Layer 3 of a small transformer language model trained on English Wikipedia (9 layers, counted from 0, width 96).
A neuron's activation on a vector x is GELU(weights . x), where the dot is the dot product.

Input weights of the MLP neurons that the questions are about. A number n stands for (n - 500) times 0.0018.
n15: 480 412 419 241 520 409 678 439 553 613 696 621 518 380 624 542 320 562 536 383 551 311 314 613 470 790 402 436 489 492 357 532 694 559 448 454 606 265 561 568 500 514 126 450 557 631 615 276 710 590 575 481 468 286 404 231 628 681 569 441 557 518 404 507 570 489 677 470 473 323 462 527 581 628 561 447 500 504 335 337 342 413 461 666 378 637 543 570 558 385 782 406 644 500 623 575
n45: 672 633 418 285 225 231 609 635 404 555 532 346 466 670 720 596 382 472 634 804 508 541 448 532 395 587 409 483 554 436 242 429 541 558 475 515 645 342 639 390 610 519 253 600 492 712 438 549 520 500 537 356 474 481 307 452 508 539 274 308 444 687 198 557 388 222 625 480 593 370 496 783 593 589 504 512 449 410 511 436 220 520 645 539 479 689 398 467 593 431 492 583 437 705 652 574
n55: 410 263 470 524 569 559 752 652 645 504 521 623 504 461 642 695 416 478 576 586 903 324 555 782 653 828 383 469 631 666 229 509 508 297 549 552 361 418 572 519 597 303 390 491 559 589 521 470 693 546 324 547 819 525 397 245 689 576 410 332 530 439 389 470 665 845 522 487 457 386 356 545 756 396 540 614 489 588 540 322 235 352 435 508 474 569 654 602 539 659 561 382 587 416 431 654
n90: 314 542 315 289 394 428 541 373 594 741 156 475 647 615 617 490 310 500 680 456 836 462 624 813 318 659 481 292 365 277 460 435 901 252 889 549 550 45 376 347 549 456 393 505 278 586 596 542 458 367 398 249 908 600 129 578 700 233 794 525 329 475 349 255 515 768 547 675 537 454 325 606 404 653 485 490 478 583 456 293 438 490 463 385 350 436 505 486 605 500 612 742 231 474 629 592
n258: 642 584 491 466 439 829 354 626 724 591 485 650 446 553 709 562 620 537 641 681 532 441 396 269 303 572 510 560 370 495 515 402 427 274 500 359 604 555 417 273 579 681 479 552 495 640 404 237 203 373 479 109 677 425 353 381 480 592 683 695 779 609 540 634 676 307 910 397 211 285 742 578 173 532 500 650 606 972 343 190 182 732 563 565 452 278 387 519 232 521 393 443 725 598 545 149
n264: 500 488 575 504 616 694 619 309 165 564 523 359 511 645 730 802 788 410 432 297 682 357 550 580 579 580 440 399 337 527 456 424 536 576 596 407 460 426 450 558 683 435 671 369 519 308 649 492 593 583 528 585 413 541 585 473 474 591 516 386 772 394 612 435 344 526 387 595 842 663 576 565 470 601 482 236 425 486 594 462 337 611 512 533 373 613 540 379 535 333 318 599 582 622 665 485
n354: 627 744 534 486 224 572 594 450 728 773 285 738 619 518 624 336 547 618 577 526 406 355 712 199 429 567 341 327 797 447 789 586 345 610 596 428 274 547 539 595 546 505 315 330 365 525 664 701 369 714 635 655 665 575 841 442 412 581 480 440 736 352 739 517 701 339 343 854 583 295 150 521 659 436 509 639 377 486 245 519 620 428 617 607 230 395 381 491 422 588 565 256 496 443 412 831
n364: 339 555 781 402 601 304 570 412 589 656 285 629 519 217 665 608 262 169 602 223 475 760 653 612 481 334 414 531 747 500 695 562 174 428 551 694 703 529 672 390 491 575 663 450 372 731 543 450 148 641 321 589 486 538 287 539 628 690 620 491 446 330 600 439 935 641 495 349 530 451 505 588 237 565 658 760 576 449 239 618 563 294 310 743 704 523 270 514 350 465 642 759 655 637 415 432

Each question shows a token from some text and the vector x that enters the MLP there. A number n stands for (n - 500) times 0.01.

"2": 614 592 614 445 441 575 214 366 493 441 596 474 457 382 590 513 449 479 507 604 515 485 523 543 511 431 556 634 396 467 483 431 402 588 569 316 496 583 464 585 435 464 332 592 602 510 382 394 450 506 510 532 429 362 528 430 590 413 478 536 531 488 806 658 431 538 436 661 658 493 405 452 319 562 307 472 569 689 542 515 541 551 518 507 360 431 531 495 598 594 423 412 491 667 499 560
Which two neurons fire most, strongest first? n258, n354

"27": 535 616 612 565 520 423 486 249 496 400 510 538 486 273 535 505 416 458 470 633 539 467 506 484 609 495 577 482 464 353 428 492 413 504 622 433 604 551 464 498 481 542 405 495 635 680 344 458 470 350 537 466 474 395 536 424 603 313 410 481 484 429 702 652 435 566 511 667 604 526 386 312 374 439 546 495 635 417 403 478 496 667 425 397 416 493 484 594 556 529 440 430 434 611 429 453
Which two neurons fire most, strongest first? n258, n354

"ep": 376 421 500 697 462 540 437 269 491 485 565 533 364 420 520 497 452 433 506 664 510 527 628 592 602 445 586 485 501 453 378 469 502 356 516 371 531 466 526 646 492 503 426 578 456 551 401 573 482 499 585 595 474 536 571 541 617 547 484 376 530 539 477 676 409 499 526 735 542 541 558 356 546 581 443 572 875 408 688 475 602 613 546 432 472 530 533 616 600 417 459 526 434 638 572 447
Which of these neurons fires most? n264

" the": 568 433 535 490 467 468 419 312 558 381 491 569 599 232 441 461 348 480 501 515 482 377 569 495 593 612 553 596 415 522 437 520 498 471 564 437 554 465 495 584 443 501 330 497 594 598 517 551 484 564 506 377 416 402 578 485 586 507 407 397 491 593 600 565 352 675 509 805 543 447 441 434 369 396 443 482 704 282 527 471 541 528 504 497 321 511 460 520 564 496 453 422 530 593 504 487
Which of these neurons fires most? n15

" nine": 534 530 528 586 505 446 527 350 577 331 523 647 497 319 510 424 406 519 488 649 468 503 511 483 673 508 534 524 485 378 383 479 349 518 584 281 534 583 542 586 432 467 428 515 637 761 377 485 430 555 604 435 482 380 534 450 588 422 461 423 478 548 625 638 397 636 510 650 513 627 378 479 399 460 465 515 753 363 533 490 464 701 486 454 407 524 461 575 529 501 446 443 437 665 408 490
Which of these neurons fires most? n354

"3": 520 578 579 483 543 486 285 374 445 292 586 555 470 371 622 565 399 411 427 633 485 524 571 550 564 487 643 646 407 512 492 453 390 541 509 171 555 639 547 569 405 446 441 632 635 537 466 393 463 442 582 552 485 340 490 442 629 472 491 504 522 499 694 671 469 661 524 649 609 586 412 391 387 554 353 487 574 633 676 494 466 561 479 487 408 445 434 489 641 575 413 447 440 627 490 534
Which two neurons fire most, strongest first? n258, n264

"-door": 601 472 497 543 465 479 414 306 524 343 529 506 548 309 536 568 363 488 511 519 513 432 505 637 564 528 600 527 318 509 411 424 414 455 602 441 575 608 349 532 437 586 375 579 530 592 489 572 397 446 508 505 501 376 542 461 627 342 462 333 538 584 619 585 503 529 513 830 457 520 442 498 534 518 481 472 630 364 658 517 546 449 593 470 427 447 428 568 590 471 486 517 585 539 372 414
Which two neurons fire most, strongest first? n90, n55

"16": 476 517 642 628 510 459 301 254 578 482 568 529 497 300 513 370 488 467 609 596 538 463 606 546 660 569 542 451 470 416 374 531 480 429 566 358 528 568 482 542 501 476 366 529 616 652 325 539 504 453 464 568 410 464 373 534 414 323 512 382 472 486 455 667 473 577 430 642 650 557 409 379 495 438 413 540 702 493 544 471 517 640 435 342 332 484 466 565 557 537 433 448 479 564 483 443
Which neuron fires most, and how strongly? n90, at about 0.97

" America": 592 615 506 498 582 439 471 425 507 265 496 583 528 232 462 487 381 489 446 507 492 426 418 543 589 430 575 750 459 580 337 412 395 462 576 398 555 589 450 717 501 430 496 652 584 493 427 308 499 449 518 424 427 454 506 524 582 403 480 427 530 457 630 591 429 614 443 638 581 571 609 463 544 508 344 548 608 476 785 487 585 449 538 471 480 415 500 643 529 582 364 362 502 515 406 534
Which of these neurons fires most? n55

" million": 605 554 534 511 480 528 439 299 512 397 530 543 493 254 490 513 282 471 465 635 508 480 518 468 563 434 453 531 324 440 437 438 381 410 692 288 617 632 388 534 465 432 379 605 527 594 434 383 437 424 559 436 560 391 530 444 677 333 508 447 525 466 576 553 455 416 549 655 511 600 418 516 345 507 479 529 669 402 776 565 431 570 479 471 479 488 452 534 582 566 490 530 523 512 407 491
Which two neurons fire most, strongest first? n258, n90

" grey": 546 509 489 584 529 398 552 279 512 270 513 635 470 395 467 442 365 415 626 536 483 479 472 543 527 501 578 502 368 484 356 460 369 492 447 445 606 588 538 680 394 526 452 515 493 637 484 474 508 564 441 489 489 498 467 343 496 398 439 500 426 519 694 615 496 656 444 735 477 415 491 510 524 470 406 492 801 319 670 470 466 517 554 513 435 444 399 681 548 522 490 384 476 752 429 466
Which two neurons fire most, strongest first? n55, n15

" St": 533 436 553 627 486 421 362 462 459 301 611 501 412 293 413 438 468 428 432 578 454 541 531 602 509 593 626 592 386 458 476 375 464 456 652 368 585 375 479 580 329 477 483 565 558 515 370 524 437 508 487 492 467 361 538 497 612 453 559 521 582 527 655 558 647 616 518 704 664 509 431 445 626 581 516 444 756 423 507 368 528 558 434 505 303 474 364 430 539 427 531 457 389 554 425 543
Which two neurons fire most, strongest first? n90, n15

",": 683 522 466 603 467 394 419 355 450 342 471 554 520 355 443 453 256 480 404 569 487 432 539 475 577 523 591 540 486 474 379 458 326 459 549 383 551 483 614 671 431 498 473 563 660 615 606 508 473 519 533 406 492 403 373 373 568 474 430 446 550 489 486 654 394 689 532 698 637 559 453 401 464 521 444 445 703 422 692 477 668 371 459 490 410 447 473 658 502 496 440 462 433 558 447 392
Which of these neurons fires most? n55

" North": 558 500 517 628 509 398 441 426 488 370 434 615 392 306 481 403 421 595 507 504 503 507 512 528 606 523 565 635 460 441 336 414 324 478 548 352 619 557 488 659 418 341 466 478 574 552 419 447 470 521 586 400 517 438 541 480 643 322 453 409 504 526 689 417 478 703 472 642 570 463 557 376 487 445 426 509 764 536 614 407 560 544 392 445 351 515 464 566 486 532 581 275 521 668 411 569
Which neuron fires most, and how strongly? n55, at about 2.3

" a": 595 445 402 500 353 480 527 352 548 359 505 576 549 292 458 584 303 554 532 585 431 451 565 604 545 574 643 557 336 525 493 503 500 416 571 410 539 487 484 540 421 567 407 518 584 601 452 496 516 623 456 471 429 332 571 402 618 476 463 355 486 582 682 681 486 614 485 785 546 481 408 539 434 516 380 480 604 298 586 515 575 558 487 513 328 459 505 522 541 462 505 405 501 607 483 461
Which neuron fires most, and how strongly? n15, at about 3.4